Layer 11 of a small transformer language model trained on English Wikipedia (15 layers, counted from 0, width 128).
A neuron's activation on a vector x is GELU(weights . x), where the dot is the dot product.
The model reads these tokens: " featured" " the" " h" "it" " \"S" "h" "ake" " Wh" "at" " Y" "a" " M" "ama" " G" "ave" " Y"

The vector x that enters this layer's MLP at each token. A number n stands for n times 0.013.
0 " featured": 22 -20 6 41 45 41 51 -26 47 6 -86 141 -96 -6 -26 2 49 -176 -39 45 28 46 -52 -9 37 43 103 16 17 12 -17 -97 -61 99 26 -61 3 46 -1 -19 65 -73 -8 -137 39 -27 57 -99 29 -85 -82 53 67 -53 63 28 -79 83 -1 26 -4 -107 98 102 11 85 7 -36 -116 -54 51 44 -54 -37 -3 -61 -139 -55 -109 -14 -48 22 -50 26 -20 -30 -34 -30 146 489 19 -19 11 92 27 9 -19 101 -39 10 -47 -120 -49 -23 138 -5 -22 44 27 15 -91 -2 48 67 15 -27 20 8 47 31 -44 -149 -34 2 -33 -9 -19 -100
1 " the": -40 70 20 -25 22 -5 111 2 43 56 -64 166 -76 17 -19 -25 6 -101 -14 104 81 54 -87 -39 87 87 -37 -144 -11 47 -69 -26 -81 7 39 -13 -49 -47 -97 150 1 -44 42 -109 39 -22 37 -47 -47 19 -128 48 -67 81 92 29 -29 28 2 4 -19 -64 43 18 -7 103 55 13 -129 -49 -33 -136 -82 -66 42 -44 -134 -136 0 -81 -65 20 -39 30 -22 -19 31 -17 183 255 24 -65 68 249 5 -33 -31 74 1 21 31 -146 -24 62 72 0 -88 33 77 -156 -103 34 239 55 -8 21 20 -59 51 -40 21 -90 -17 34 66 11 -23 -69
2 " h": 13 -3 -11 -59 -133 -97 119 55 64 -26 -11 136 -128 99 199 -16 81 -148 80 91 57 12 -58 -69 65 1 10 28 -52 -19 -61 -5 -34 50 -23 -18 -94 98 -37 77 -7 -79 3 -48 28 -15 121 10 -24 47 -134 105 -104 38 -22 -63 29 24 -19 -61 10 -122 26 52 24 71 51 9 -52 26 -77 -189 -71 -73 -65 65 -146 -128 -2 -13 4 75 -31 65 26 11 49 -41 65 263 -36 119 141 73 -40 -91 -30 1 13 9 -35 -209 32 164 -73 -110 -39 98 150 -143 13 -15 73 -34 28 23 -11 84 60 93 -55 25 -32 -94 7 -42 60 -122
3 "it": -31 20 69 -53 -22 -192 65 -24 1 -21 24 155 -14 18 88 -40 -43 -65 58 78 -4 120 -28 -107 92 53 -14 3 102 43 -90 -57 -54 94 82 -74 -26 3 -50 80 39 -90 -34 -8 -64 40 44 -1 51 164 -77 3 -60 36 28 -29 89 -25 54 12 -52 -120 -6 -17 -20 86 154 -26 -127 45 -129 -28 -99 -80 -47 41 -113 -77 -70 -66 -102 -20 -115 -22 43 -34 86 3 -6 269 90 0 79 145 -9 26 -59 87 -33 28 -30 -107 -71 126 11 -57 -11 94 18 39 -39 -69 230 -73 34 197 -68 -5 88 -123 -97 -36 -17 -7 38 -34 -4 -119
4 " \"S": 0 -5 -59 -48 37 -28 4 59 20 107 -34 112 -163 -46 69 -21 22 -125 -35 174 -24 -37 25 -77 96 -38 49 -23 -37 -24 -38 -30 -71 30 -50 -3 -25 64 -86 64 -80 -99 -26 -183 -34 -94 4 69 -50 48 -56 73 9 115 8 28 76 48 18 -26 57 -130 77 87 51 136 107 -40 -15 -108 -123 -69 -36 -138 22 21 -153 -121 -12 -88 -38 76 -26 93 57 24 -38 -15 96 329 68 87 11 102 28 -23 -19 42 -64 30 -110 -137 101 18 66 9 -17 -4 32 -71 -15 -96 197 22 47 85 25 -50 12 -86 -49 -46 -10 88 23 -33 34 -30
5 "h": -26 -8 -35 -5 -105 -41 2 66 16 101 -6 123 -75 95 -3 -65 2 -126 8 83 83 -55 10 -39 20 153 61 35 49 76 -4 77 1 21 9 11 -94 26 -40 52 -1 -147 -27 -81 -19 -47 -3 -54 -37 -6 -31 113 -51 3 36 -26 -14 -17 -32 -75 -83 3 94 63 5 111 44 -93 -137 -10 -23 -151 64 -202 1 61 -140 -69 36 -86 -35 -36 39 58 -71 3 7 -82 6 392 48 -4 57 61 -16 -53 -61 -16 31 74 40 -166 92 104 86 -26 -15 14 86 -140 -55 -38 57 -98 76 178 -29 -16 104 -74 -67 44 17 -76 10 -16 84 -25
6 "ake": -11 -49 -12 23 -49 30 86 47 -31 42 -54 27 30 63 67 -130 -12 -150 54 81 -50 29 38 -58 -22 -1 30 -17 -45 29 63 -8 5 96 -23 -114 -90 -62 -35 49 -71 -169 -115 5 -18 -65 52 68 -36 97 29 63 -115 14 0 -5 -30 32 -29 46 -146 -61 6 -14 -12 143 100 -22 -65 -60 -5 -18 -19 -86 25 129 -121 -53 37 -82 -46 30 54 14 10 -6 -47 -5 -85 305 23 -38 36 114 21 -72 -83 106 -141 85 -52 -46 65 204 47 96 -50 1 116 -58 -84 -113 161 34 85 192 -114 -26 88 -115 -108 30 -74 46 49 -28 98 -37
7 " Wh": -78 -127 51 -172 -147 -99 49 82 70 37 -11 74 -73 -43 42 -38 -26 -130 68 140 119 4 3 -69 83 49 -16 -6 -119 -18 38 44 64 84 27 -104 -121 38 -74 82 -16 -123 -55 -110 53 -106 69 40 -63 85 -10 77 -120 78 78 -13 -64 -10 -87 38 -87 -69 88 55 -6 169 44 -110 -5 -70 -25 -95 49 -131 -36 39 -113 -108 -39 -72 -2 44 -57 92 36 32 -12 0 67 263 -51 -4 126 78 -95 5 -17 1 -25 46 75 -157 118 58 -13 -77 -70 -37 74 -88 -56 -2 147 47 85 183 -7 -4 68 -20 -43 36 -33 8 12 -18 82 32
8 "at": 55 -95 83 -30 -35 -51 -37 27 30 -16 -33 13 -53 -62 45 -14 8 -153 -35 136 46 42 32 -22 89 126 -17 31 -66 99 41 -51 55 77 44 -136 -72 1 -19 75 -99 -110 -106 51 13 -86 -22 -16 -25 121 -95 64 -45 7 -35 -42 -35 -12 -59 13 -191 -10 -6 19 32 79 107 -63 -19 24 -4 -12 13 -110 -110 123 -114 -54 48 -40 -51 8 -21 17 -84 35 68 159 -16 312 -20 41 65 136 71 10 -44 5 -109 29 -58 -22 -13 60 26 -3 -33 -12 -3 -90 -77 -137 204 19 18 182 -133 -83 132 -112 -58 60 -20 -33 65 -32 118 6
9 " Y": 58 -68 -27 -45 -132 -6 72 71 -20 -8 -29 2 -112 32 3 -50 -33 -98 88 199 -17 -19 -9 -27 28 30 81 27 -64 33 136 48 40 61 20 -52 -82 -29 -4 181 -49 -133 -47 -131 43 -59 60 -28 -104 75 -39 131 -102 57 -20 15 -58 75 -155 -67 -124 -23 70 47 -13 101 -17 -18 37 5 46 -43 100 -203 -87 98 -60 -29 30 -75 -48 -16 -44 -20 19 73 -22 109 0 291 68 -47 124 56 -42 -51 3 -33 -43 16 -34 -181 -20 93 72 -110 -70 -12 9 -43 -30 -58 126 44 88 128 13 -78 117 -20 -32 121 -51 -94 2 -76 72 -18
10 "a": -32 -32 15 2 -14 -104 51 -21 -55 -9 -52 16 -98 49 2 -62 81 -261 83 159 -27 14 57 -84 47 41 75 1 2 18 11 -13 41 73 53 -17 -150 -55 52 129 -143 -99 -87 -4 21 -61 -37 12 -13 130 -33 72 -15 57 -1 -77 37 -70 -96 -21 -139 -26 26 7 30 61 57 -36 47 -28 18 -6 93 -188 -18 176 -119 22 86 -46 28 -12 34 -13 -45 85 38 5 -15 280 -10 -85 34 69 0 -98 -102 12 -106 7 -39 -128 46 75 88 -35 50 -5 -10 -112 -66 -4 187 -4 135 94 -126 -17 98 -87 16 55 -35 -41 -1 -38 133 16
11 " M": 47 -52 21 -128 -111 2 49 15 -54 69 -23 45 -87 -42 -30 -42 9 -49 75 193 1 8 -23 9 71 163 124 -25 -71 33 -28 52 36 115 19 -120 -25 -58 66 129 -42 -117 -136 -102 27 -33 44 -71 -45 142 -3 97 -33 53 26 -62 -70 123 -27 -22 -56 -33 11 48 -48 21 85 -76 -2 -68 9 -150 93 -275 19 95 -104 -47 93 -76 28 49 43 -28 -2 46 -19 38 -17 296 35 -35 37 118 -95 53 -34 -29 -36 65 -96 -155 57 125 75 -77 -22 -6 6 -117 -120 -46 21 -25 112 40 18 -38 76 -81 31 8 -107 10 40 -45 65 3
12 "ama": -23 10 16 11 43 -78 79 18 -9 91 1 25 -43 -6 -88 -92 -25 -260 27 134 -106 15 41 -55 14 93 -13 -93 2 -5 3 35 42 97 45 -21 -85 19 35 54 -86 -59 -100 -48 77 -27 -13 -62 9 42 -65 33 -86 29 52 -98 108 -14 -154 -52 -96 41 -23 32 150 65 71 35 -57 -99 19 -20 95 -183 94 148 -137 -39 31 -33 -4 32 19 -30 -56 2 5 -53 -39 309 -37 -103 -17 104 -9 -67 7 62 -74 2 -55 -123 48 162 93 28 46 -46 78 -113 -92 -41 144 -23 47 157 20 18 93 -56 20 76 -22 -51 -12 -38 83 -60
13 " G": 77 -18 -8 -26 -76 -28 55 18 8 87 26 24 -99 -12 -14 -43 -19 -98 77 115 4 25 82 -71 92 103 20 -39 -56 40 -17 -20 17 89 1 -74 -81 98 34 47 -13 -38 -96 -89 85 -98 46 -109 -26 65 -127 66 -74 145 -3 -17 -9 56 -90 -54 -41 -1 38 123 -50 43 50 72 30 -31 60 -111 97 -234 -65 64 -126 -53 19 -79 24 14 19 21 4 -19 -112 17 24 343 -3 37 58 81 -95 -76 9 16 -50 -63 -73 -129 115 141 92 -24 -95 -30 79 -158 -109 -31 91 51 53 24 57 6 108 -47 -66 120 -59 24 -25 -64 -7 -112
14 "ave": -21 -27 27 -6 11 80 41 17 -18 0 -72 64 37 25 72 -24 -35 -212 87 130 -98 -51 65 -31 -59 28 45 -66 33 -12 18 -1 26 71 42 -37 -83 86 8 74 -125 -85 -92 -52 17 -87 106 -62 -22 94 -23 80 -90 64 -38 -49 -82 93 -82 64 -111 5 53 12 -16 40 88 -3 -53 -21 39 24 61 -105 -27 128 -113 -30 40 -124 -56 71 -15 -89 -4 -10 -31 78 -114 304 -21 -90 25 96 93 39 -18 50 -192 -117 -16 10 78 160 23 75 -83 -16 94 -109 -64 -21 210 73 11 111 -112 -33 94 -89 -64 48 -74 29 18 -56 38 -59
15 " Y": 0 4 -21 -39 -62 -21 8 140 -29 13 -73 4 -83 6 10 8 -38 -71 118 155 -21 4 87 -19 60 15 108 -18 -51 -39 111 71 5 13 -11 -77 -74 -66 20 116 -80 -156 39 -85 46 -42 92 -34 -75 102 -32 62 -139 128 5 18 42 141 -163 -42 -49 17 64 -4 -90 47 -12 -73 21 -34 35 -111 95 -223 -89 140 -104 -74 89 -143 1 31 -36 -112 -23 125 -36 88 -1 262 27 -9 114 53 -63 -13 30 -24 -13 -119 -50 -110 43 105 64 -65 -92 -4 77 -22 -112 -68 127 51 89 99 21 -37 104 -57 -44 114 -32 -12 -61 -53 48 -38

Each question shows the input weights of one neuron of the MLP. A number n stands for n times 0.0015.

n13: 216 -40 -59 144 81 53 -101 -141 32 42 -150 -111 64 215 280 -119 31 59 21 -75 77 95 123 -166 73 18 11 -44 106 -144 -138 28 152 114 66 77 76 193 -84 -7 -90 -102 -194 -219 145 82 -18 246 25 -141 18 -129 66 -244 -64 -4 -138 -46 79 -123 -82 48 7 122 -99 57 200 -369 10 -15 -148 -108 52 30 -4 47 114 -14 214 -190 172 -99 -40 277 -130 -103 -92 4 35 -127 -7 47 -32 -224 21 -72 45 -44 -7 114 149 -152 146 17 -48 -36 -22 117 -27 216 -61 -22 -133 114 111 67 143 -45 -224 -81 117 -71 132 75 -4 -138 -55 -85
Which token does this neuron like most? 5 "h"

n23: -97 110 81 199 -71 125 66 -32 24 115 3 256 144 -22 -29 49 -121 7 -24 152 -150 -67 70 -105 264 -70 -71 135 0 95 161 -17 33 132 -37 92 -148 121 155 40 -178 -34 96 -132 140 125 -178 -76 51 56 -78 135 87 -42 48 -146 -70 -100 52 40 297 60 160 80 -41 -79 73 -48 81 63 -96 31 -194 -36 114 -46 -10 108 196 112 -3 -185 53 125 -220 -114 69 -135 -128 -172 -90 60 -108 -20 -64 31 -263 -201 247 58 -168 42 -101 -72 20 115 114 -41 -173 -71 -52 -303 -13 -20 -111 3 7 7 -77 -143 28 -160 64 58 -63 -24 113 -68
Which token does this neuron like most? 4 " \"S"

n2: -195 22 101 12 51 15 -12 79 75 -60 -46 -58 139 82 -42 -61 -6 47 -196 -125 -72 148 -3 9 -3 -136 -12 0 66 90 -39 -202 -20 -288 9 169 -136 9 -71 -103 71 -162 -44 82 -171 125 -106 -155 -6 38 132 -115 89 -67 -84 294 121 -39 64 64 118 -12 -153 67 -153 130 -91 -40 -157 -133 210 -18 -85 -57 -28 149 108 49 -121 3 97 109 -16 51 -95 122 57 189 0 137 -44 -12 15 89 -104 -88 59 -68 -39 -45 0 145 30 163 50 -150 63 42 -11 71 188 78 -61 -144 25 -9 -3 -25 -18 12 -65 -33 -124 75 -125 -136 61 54
Which token does this neuron like most? 3 "it"

n405: -190 29 -34 -13 -130 -79 63 73 45 7 -63 -143 142 -7 33 -25 -10 0 -156 -49 -82 -121 11 -32 -96 64 -4 -96 38 -268 -3 31 250 0 -79 43 64 24 121 -10 149 0 68 -60 59 -70 -58 -63 107 -171 48 -34 51 -67 -225 -21 -164 -83 85 -37 38 61 -290 199 -200 87 -44 203 -139 11 -205 -189 -213 -69 76 -61 128 123 136 -90 -64 -94 364 27 80 -79 125 -112 68 15 -11 46 169 60 31 70 -51 192 99 125 128 28 0 125 -44 49 -176 125 -36 65 192 -22 -10 -145 303 83 -34 -305 -180 134 29 55 -111 104 126 42 47 31
On which token does it fire most, and how strongly? 5 "h", at about 0.63

n173: -63 -152 -84 41 276 -130 76 -76 82 -32 -26 53 -16 69 -28 80 -71 51 -226 36 94 3 17 -147 -142 114 -68 76 52 104 160 -125 90 58 -13 65 27 -83 -10 38 68 -72 71 -60 177 -50 20 -33 249 -35 -140 -55 74 -27 151 -80 -44 -266 157 -238 -83 80 -253 93 -82 -112 -93 33 10 17 51 10 -186 -185 -195 -51 28 -93 -40 -72 -176 -26 41 -117 38 0 -79 -43 171 -73 96 -57 -57 -69 42 23 100 125 -6 105 115 -252 -51 75 6 133 14 -33 89 145 83 -92 -36 -124 120 88 161 275 54 -42 -163 173 135 46 90 -69 92 196
On which three tokens does it fire most, strongest first? 3 "it", 5 "h", 12 "ama"

n117: -109 81 -202 76 66 114 -8 231 -34 99 -109 11 86 218 99 30 26 -22 19 113 -303 210 -213 -106 42 -31 -115 -168 190 0 111 -254 -14 -252 77 120 -4 -11 172 185 -58 -44 62 -287 26 -82 27 139 -56 -105 -52 -128 69 -173 52 80 -100 71 -98 180 82 15 -22 4 178 -4 -80 60 154 118 126 109 44 131 -109 -46 -127 215 -60 50 246 -134 -100 4 -4 77 108 113 -308 -40 39 126 -265 -100 144 -94 -40 8 -176 86 -209 92 -7 64 -127 313 -31 -108 14 -161 -4 23 -37 -36 105 -56 88 -207 -118 156 0 74 -23 -205 128 -130 -11 45
Which token does this neuron like most? 14 "ave"

n97: 16 8 -92 132 23 27 -174 98 -59 -31 -90 24 -51 118 100 111 -38 -53 -62 55 -4 104 -383 -72 -80 32 -89 52 -97 -108 210 152 26 -69 73 125 32 177 88 190 -54 -148 -89 -59 23 236 -89 -82 -226 23 89 172 -57 -71 -156 182 -124 152 258 11 -27 217 -114 -134 43 -258 34 87 69 128 227 16 164 -48 -159 -4 107 123 -4 41 -76 -191 209 -189 102 -20 -149 98 -27 -52 147 -52 250 -4 112 212 34 -64 38 -94 199 -283 -206 -141 34 -32 -369 -203 241 57 79 69 -25 -8 301 -136 -92 -74 -234 -82 4 -97 141 -70 -12 -156 8 8
On which token does it fire most, and how strongly? 9 " Y", at about 3.5

n179: 119 -4 -39 -31 173 -251 -54 -67 175 -159 223 43 0 -71 152 -276 -28 -122 -186 79 227 -7 -172 55 73 -33 99 89 178 -89 135 86 -61 308 21 152 -212 -18 195 -275 182 117 -37 -25 -253 -10 -63 43 -107 -190 -152 -137 21 40 -86 25 62 -97 -156 110 -29 -115 3 -43 68 211 -7 -50 165 -150 159 -51 -35 85 26 -66 3 43 -11 44 240 -39 -11 25 -60 -7 -47 235 11 -99 -45 238 -232 31 71 0 11 -110 106 39 32 51 -200 -34 24 170 70 -125 0 -95 7 -171 170 -156 -127 -103 14 37 33 82 67 -107 -103 -57 72 -100 -35 53
On which token does it fire most, and how strongly? 8 "at", at about 0.25

n511: -141 -168 57 33 114 -57 110 4 -85 20 92 -315 24 75 210 48 -47 -7 129 -154 145 -52 80 -3 -140 28 7 309 41 -145 115 -65 26 -63 97 -130 83 -188 -98 -33 96 176 81 -38 -251 -10 -95 10 -176 16 -61 -176 43 45 149 166 -49 -54 -41 -75 -17 20 -96 130 -30 132 23 -110 30 -101 -174 65 -20 -116 -92 -77 77 -34 133 101 -122 44 199 164 150 200 -173 -123 -37 -58 -28 42 48 -19 -7 -41 -140 157 -177 -105 -31 90 -116 42 158 79 18 -143 63 120 24 74 -37 -33 226 185 -203 7 228 -17 172 -68 24 -17 -58 -129 -105 -176
On which three tokens does it fire most, strongest first? 6 "ake", 10 "a", 3 "it"

n457: -36 61 72 66 96 139 -6 -108 82 44 -59 74 88 -80 97 18 156 9 35 74 58 -337 -33 78 -190 -139 82 -90 50 -221 76 71 -70 -92 -177 155 126 -249 -63 -92 14 -12 -140 -113 -21 -51 -21 -92 21 23 87 101 -23 -155 -100 -131 27 26 -102 -23 -44 -94 109 3 0 79 94 -110 9 -135 94 158 126 76 -80 -18 11 12 -74 20 -14 -15 21 -122 -43 -94 -24 62 -26 39 111 -108 33 84 -15 -18 49 -274 203 -12 12 -105 3 176 -109 -57 31 77 -60 208 30 -18 81 -37 49 -32 0 15 -18 -47 204 23 118 124 125 -144 111 -38
Which token does this neuron like most? 14 "ave"

n234: -70 -50 -51 195 -89 34 -151 -73 10 -178 -7 -73 -14 -181 18 0 -10 -94 -10 63 -17 -206 85 187 171 11 136 -40 121 -76 86 -66 16 90 7 -61 50 -105 -132 17 -132 -172 -275 35 -97 113 -7 66 128 -67 -21 139 173 -168 -3 194 -85 -205 -102 -40 -45 108 145 269 3 208 47 133 78 32 -101 84 213 36 191 82 134 -165 111 73 -192 -35 171 31 -51 7 142 52 -133 -74 -145 174 113 30 -151 108 201 75 10 142 73 -96 -61 -59 -115 -70 50 212 16 -102 199 -198 -95 -175 -152 21 -126 15 -28 -28 -165 -100 93 -101 -32 166 -27 -121
Its two highest activations, in order, are on tokens 8 "at", 5 "h"

n506: -31 74 194 4 -7 -64 173 28 -8 -124 157 31 -95 -131 -206 177 227 18 -246 15 143 -167 -256 58 -39 155 86 4 91 -301 68 -30 58 162 -138 -106 -70 -57 -109 -15 48 -215 70 -46 -208 266 205 80 -30 51 154 -126 -15 -84 -68 -35 105 19 66 150 -122 41 -114 130 121 80 26 103 160 -256 7 23 -52 -119 142 -90 97 -8 42 -113 -37 -83 47 -105 -4 188 175 -84 -97 -68 -214 163 -4 -25 37 92 97 303 60 118 -8 105 -271 -7 -22 35 -28 30 -245 -93 88 51 38 -118 201 87 -364 24 -289 45 -51 -11 78 42 -123 -23 198 83
On which three tokens does it fire most, strongest first? 3 "it", 10 "a", 8 "at"

n6: 31 14 -136 120 86 -43 211 172 -148 -129 -3 -44 60 119 61 201 79 -7 151 -27 -37 -24 -82 171 -172 -103 7 32 264 -133 227 -111 150 -293 -126 -90 -14 -30 0 -157 46 -63 -90 14 328 77 3 -54 -80 169 27 165 -13 -20 27 -102 -55 -77 -102 71 -7 235 -33 -24 150 -134 -173 98 -224 7 153 27 -3 48 -24 -59 -111 143 145 -42 -215 -144 -59 76 56 14 114 -193 -3 -72 -137 -203 34 132 -146 30 16 28 -69 -54 -34 62 233 -115 137 -31 -14 57 9 59 155 -136 37 13 70 63 -39 -32 -109 -147 0 -83 -52 17 -3 -94 10 3
On which token does it fire most, and how strongly? 14 "ave", at about 1.3

n215: -3 -94 107 135 -13 87 -86 103 -58 198 -174 -113 -17 53 -260 -3 -63 30 -430 -62 249 21 -49 -31 -150 233 17 39 81 -111 -74 -187 -74 -81 97 -39 90 -198 -101 36 103 165 -21 -124 30 -101 -67 10 -74 -7 -17 143 -66 -62 7 -224 87 -173 -69 -85 184 -40 112 -48 10 -44 145 34 -33 -87 -23 -82 -63 6 42 73 77 -86 31 62 -119 68 -38 -90 78 -4 170 -281 217 9 43 -118 -83 -45 114 192 -80 -7 47 54 -68 125 47 -252 -13 230 11 3 124 47 195 -11 118 -82 78 37 83 -43 0 -115 28 145 161 -105 141 -92 26 81
On which token does it fire most, and how strongly? 1 " the", at about 1.6

n214: -29 -74 -155 76 43 257 -22 -92 154 22 -294 -22 3 95 150 -38 40 -95 6 -3 84 0 51 -115 197 -109 194 -57 -28 -50 0 -19 -164 -179 9 -55 106 -117 35 116 -40 72 -3 86 0 -199 -127 19 -122 137 -106 -126 -71 114 188 128 -6 6 32 -179 35 -3 24 60 -41 -94 -95 82 102 -83 143 54 12 75 -101 -135 101 -140 88 105 -6 -220 103 -46 158 -42 116 225 -28 3 -62 -61 -57 24 -130 -79 -18 103 43 148 -229 3 -52 -155 49 67 208 -154 38 12 13 117 -6 119 -108 112 -25 -69 262 22 -26 -12 23 -31 137 -41 -64 -16
Its two highest activations, in order, are on tokens 1 " the", 9 " Y"

n21: 118 103 134 -74 -89 158 -37 111 -43 -115 27 -224 129 -35 -120 51 140 -45 -159 -23 49 24 -115 7 -113 34 -253 245 73 178 109 -123 66 -69 -13 31 139 147 232 -117 137 56 113 104 -30 19 -165 -110 -53 -19 -168 81 -202 -121 -175 -54 20 103 246 -48 -33 -178 19 110 63 -37 42 77 -52 -173 -58 -30 -120 -104 97 -20 -141 0 83 99 -81 -37 27 -72 136 55 47 117 -95 -39 -146 146 -84 197 115 167 20 -3 -56 179 -20 -173 -49 66 -220 20 -162 140 -65 85 154 38 27 87 -52 188 -49 7 149 -83 -10 -92 51 90 -195 53 -68 -17
On which three tokens does it fire most, strongest first? 8 "at", 3 "it", 2 " h"

n133: 7 -72 -182 81 3 148 106 124 0 45 -70 -46 49 44 -93 -60 113 -37 31 -308 -169 25 -139 -209 264 75 -165 57 -167 -86 90 -108 261 94 7 212 -64 63 96 -75 3 -7 36 -219 7 3 -79 42 10 -20 -145 256 -99 -134 -66 46 -11 10 78 81 -126 -7 125 95 -100 63 41 -70 44 -4 40 179 132 -23 -4 39 89 81 272 -107 17 -111 -150 21 124 36 167 -74 -3 -16 -25 -114 166 -163 -93 46 188 -139 -79 -153 17 -78 -119 -46 -68 -39 -11 -70 195 215 259 148 -99 -14 98 -131 20 -113 -177 -69 -50 -28 183 45 -313 28 -10 -80
Which token does this neuron like most? 9 " Y"

n311: -16 10 226 155 3 -308 54 -155 -135 9 82 -102 173 145 -188 -227 117 64 -135 0 75 -68 13 -19 -207 -290 97 100 28 97 -41 123 -24 141 -65 -85 119 0 58 0 -31 -172 0 102 35 -54 33 -73 6 -3 -122 68 -3 -172 -6 131 52 -60 -74 76 -38 -89 -70 16 -122 76 168 -117 114 61 58 235 -18 -129 30 74 77 -77 98 -84 -288 -25 117 -50 -20 163 -13 48 65 -90 -69 -64 -147 -87 28 136 46 -35 -96 189 72 -23 12 21 -92 -22 -65 6 18 -204 155 -29 78 15 13 94 43 69 58 -47 59 -78 32 205 -86 47 -40 78
Which token does this neuron like most? 6 "ake"

n190: -55 -18 -132 222 71 -34 208 -118 188 57 -65 148 92 -14 66 21 128 116 -103 7 -98 -53 10 -143 -42 74 11 0 -99 -98 112 -103 16 -28 13 7 -53 3 25 184 74 -303 187 -21 82 105 82 34 -41 89 -105 -87 -184 156 -48 -24 -162 45 -28 -93 -93 -53 -143 197 -123 -72 53 62 -144 -119 -10 138 224 -134 103 53 104 -94 100 62 20 -109 127 0 -129 -191 45 10 283 -199 -50 -28 28 -26 78 100 -84 11 249 41 58 -35 137 -88 -23 -10 202 113 -288 84 62 -188 -69 -13 36 -163 50 -237 164 112 -71 -146 81 -130 -3 -144 3 -75
Its two highest activations, in order, are on tokens 1 " the", 9 " Y"

n80: 18 122 -3 -64 -141 -93 120 99 3 134 39 -151 125 -106 -111 244 58 -200 -80 -147 -66 171 89 36 -197 -100 97 -57 -35 -128 83 -63 -129 11 103 7 11 -140 18 7 38 -38 -58 28 181 -44 163 -21 49 37 121 -109 -109 -7 38 11 -29 -59 -25 94 196 10 -102 53 163 -146 -34 -116 -191 -193 222 -70 0 -30 287 57 -69 152 -357 110 125 -84 129 -89 62 -69 241 -63 -79 -44 -142 -54 142 -50 62 -42 7 172 251 14 42 89 65 63 47 -109 -148 38 -202 -17 256 83 -150 -251 40 -135 17 -33 85 42 -87 62 72 66 14 -129 223 -7
Which token does this neuron like most? 12 "ama"

n250: 111 -137 -91 -86 -68 -61 -21 -36 -68 122 107 3 -51 -79 15 -21 -121 3 14 52 -17 -42 192 -112 -95 -98 -106 30 99 173 58 31 130 -277 269 89 -46 -207 53 -60 90 -10 -159 97 -147 -79 -248 24 68 -188 17 97 -157 -55 27 3 -56 -14 7 -46 65 73 -106 10 51 -86 23 379 104 -140 -20 -7 -140 -78 78 193 -269 170 -178 128 176 14 -63 14 -165 177 -79 52 -3 -67 -68 112 132 131 14 14 -13 -175 13 -120 150 -52 -127 94 150 246 32 209 64 91 193 -32 -28 -30 -25 7 70 47 21 -37 -120 -109 -137 -3 -135 -164 153 -48
On which three tokens does it fire most, strongest first? 12 "ama", 10 "a", 13 " G"

n315: -29 32 -62 -42 -3 -102 28 -282 125 -25 110 98 -63 -65 -20 38 74 -76 -191 -164 -161 -71 3 67 -3 -51 45 6 -41 -71 -103 -88 202 -26 99 117 128 -177 45 31 -64 -6 126 -73 103 39 -42 9 25 27 40 -15 205 89 -156 32 -93 -16 -38 112 -44 -46 -27 79 28 210 3 88 -120 -54 209 120 -140 -271 20 -19 41 3 160 21 76 81 -155 -191 -118 -81 -25 -3 -25 -78 -176 -93 -98 -27 -111 -79 89 87 -15 -53 194 211 92 268 -3 152 -52 -66 18 46 -50 -42 -154 119 -78 130 -153 121 -29 190 155 12 -52 -31 16 91 -115 56
On which token does it fire most, and how strongly? 12 "ama", at about 0.59

n254: 53 70 -61 3 -32 -187 -184 -34 169 -116 -305 7 65 -163 10 -89 26 54 -143 92 190 93 -87 -86 43 67 34 87 -188 -194 143 46 133 0 -29 -61 -20 39 -100 86 45 58 -101 -208 91 -119 122 3 234 -44 155 -156 -19 72 -114 -192 77 -23 40 201 85 -101 13 13 68 55 -57 89 118 -160 50 -3 -111 25 -85 -171 -25 -56 0 -103 -82 313 104 87 -38 0 170 43 -51 -47 -122 17 -129 -65 93 -10 -61 127 144 -59 26 110 128 96 60 -119 196 -33 -79 -86 10 -85 -235 -76 -31 0 32 17 -43 178 165 -55 -80 114 -30 23 73 175
Which token does this neuron like most? 7 " Wh"

n57: -62 70 -111 182 -142 10 -48 -236 17 -94 -69 48 -201 64 -55 69 54 -63 -14 -34 54 -252 -154 66 18 252 201 -29 112 -81 -51 188 -3 -14 17 212 21 114 -4 -97 -27 -136 -254 187 51 197 -152 165 -41 -102 85 -33 -87 -7 -31 -128 -7 -75 35 46 -172 40 140 69 -184 10 -3 -210 -57 -161 3 10 -123 -16 -36 21 74 228 164 255 -86 48 -278 128 -100 -11 185 -128 215 -55 -178 0 80 -105 95 76 -30 -123 -27 -7 72 122 127 127 20 135 -159 -41 -6 198 -155 -18 62 96 25 -61 -110 -43 59 -68 124 -24 -28 147 100 10 -40 65
On which token does it fire most, and how strongly? 5 "h", at about 0.84

n383: -34 48 -178 52 10 96 105 -95 -60 73 152 -47 -77 -18 86 194 -154 29 -27 7 179 27 -34 -38 -89 364 -100 29 -47 -27 -117 -70 86 59 76 -35 103 -78 3 -134 -190 30 14 112 -127 190 268 256 -60 -42 -149 -82 -16 -81 -137 24 141 -30 37 -32 -88 -160 -72 -37 20 137 -75 -27 -20 144 -29 95 -239 230 -98 -165 -19 160 -175 -103 52 -87 62 232 49 97 -67 -166 135 93 -91 103 105 -3 -56 88 -33 -17 363 -74 74 -130 -49 -61 7 58 -129 -111 -85 13 169 -77 -64 62 -94 -146 79 -63 -102 70 66 87 -14 13 -17 20 -29 160
Its two highest activations, in order, are on tokens 2 " h", 0 " featured"

n225: -92 0 149 121 191 -183 38 -12 159 52 -72 -76 -26 -36 77 27 -7 44 -11 -19 23 -144 -151 -166 97 62 66 -319 53 -75 238 53 248 -98 71 102 -31 34 -121 -30 189 4 -196 -54 98 -76 -263 141 -264 11 75 -56 48 -123 117 -192 62 -102 -77 -22 30 66 144 8 -4 159 -85 -50 -33 -132 48 61 96 159 8 -249 -11 -107 -232 11 155 -11 -39 37 338 27 80 -54 101 10 -75 -78 -73 -98 22 233 108 -78 -52 45 95 174 -26 -18 -191 -81 -114 -57 -46 -82 27 370 -204 -107 181 -11 -108 -16 23 87 35 -200 164 76 -173 106 334 -260
On which token does it fire most, and how strongly? 7 " Wh", at about 1.5

n456: -231 -106 -52 -194 164 -49 -218 -36 -66 9 -28 -98 6 92 73 200 58 -18 -75 -6 28 -99 -147 41 -13 -173 -219 75 116 -105 34 78 104 107 34 -10 109 -114 190 40 -181 0 -168 -25 56 -42 6 -104 -187 -21 -56 52 -18 32 78 -13 32 6 -13 -73 -189 -189 -198 19 -65 50 219 98 18 67 -100 155 -40 167 163 -16 95 -38 -97 -18 -24 19 -39 -53 -36 3 147 60 -6 103 -3 -42 6 -111 -158 101 -21 -42 151 85 47 38 -276 -6 -15 231 39 213 20 184 47 -124 109 -21 46 -112 -46 128 35 125 32 84 -16 -16 60 56 -58 171
Which token does this neuron like most? 3 "it"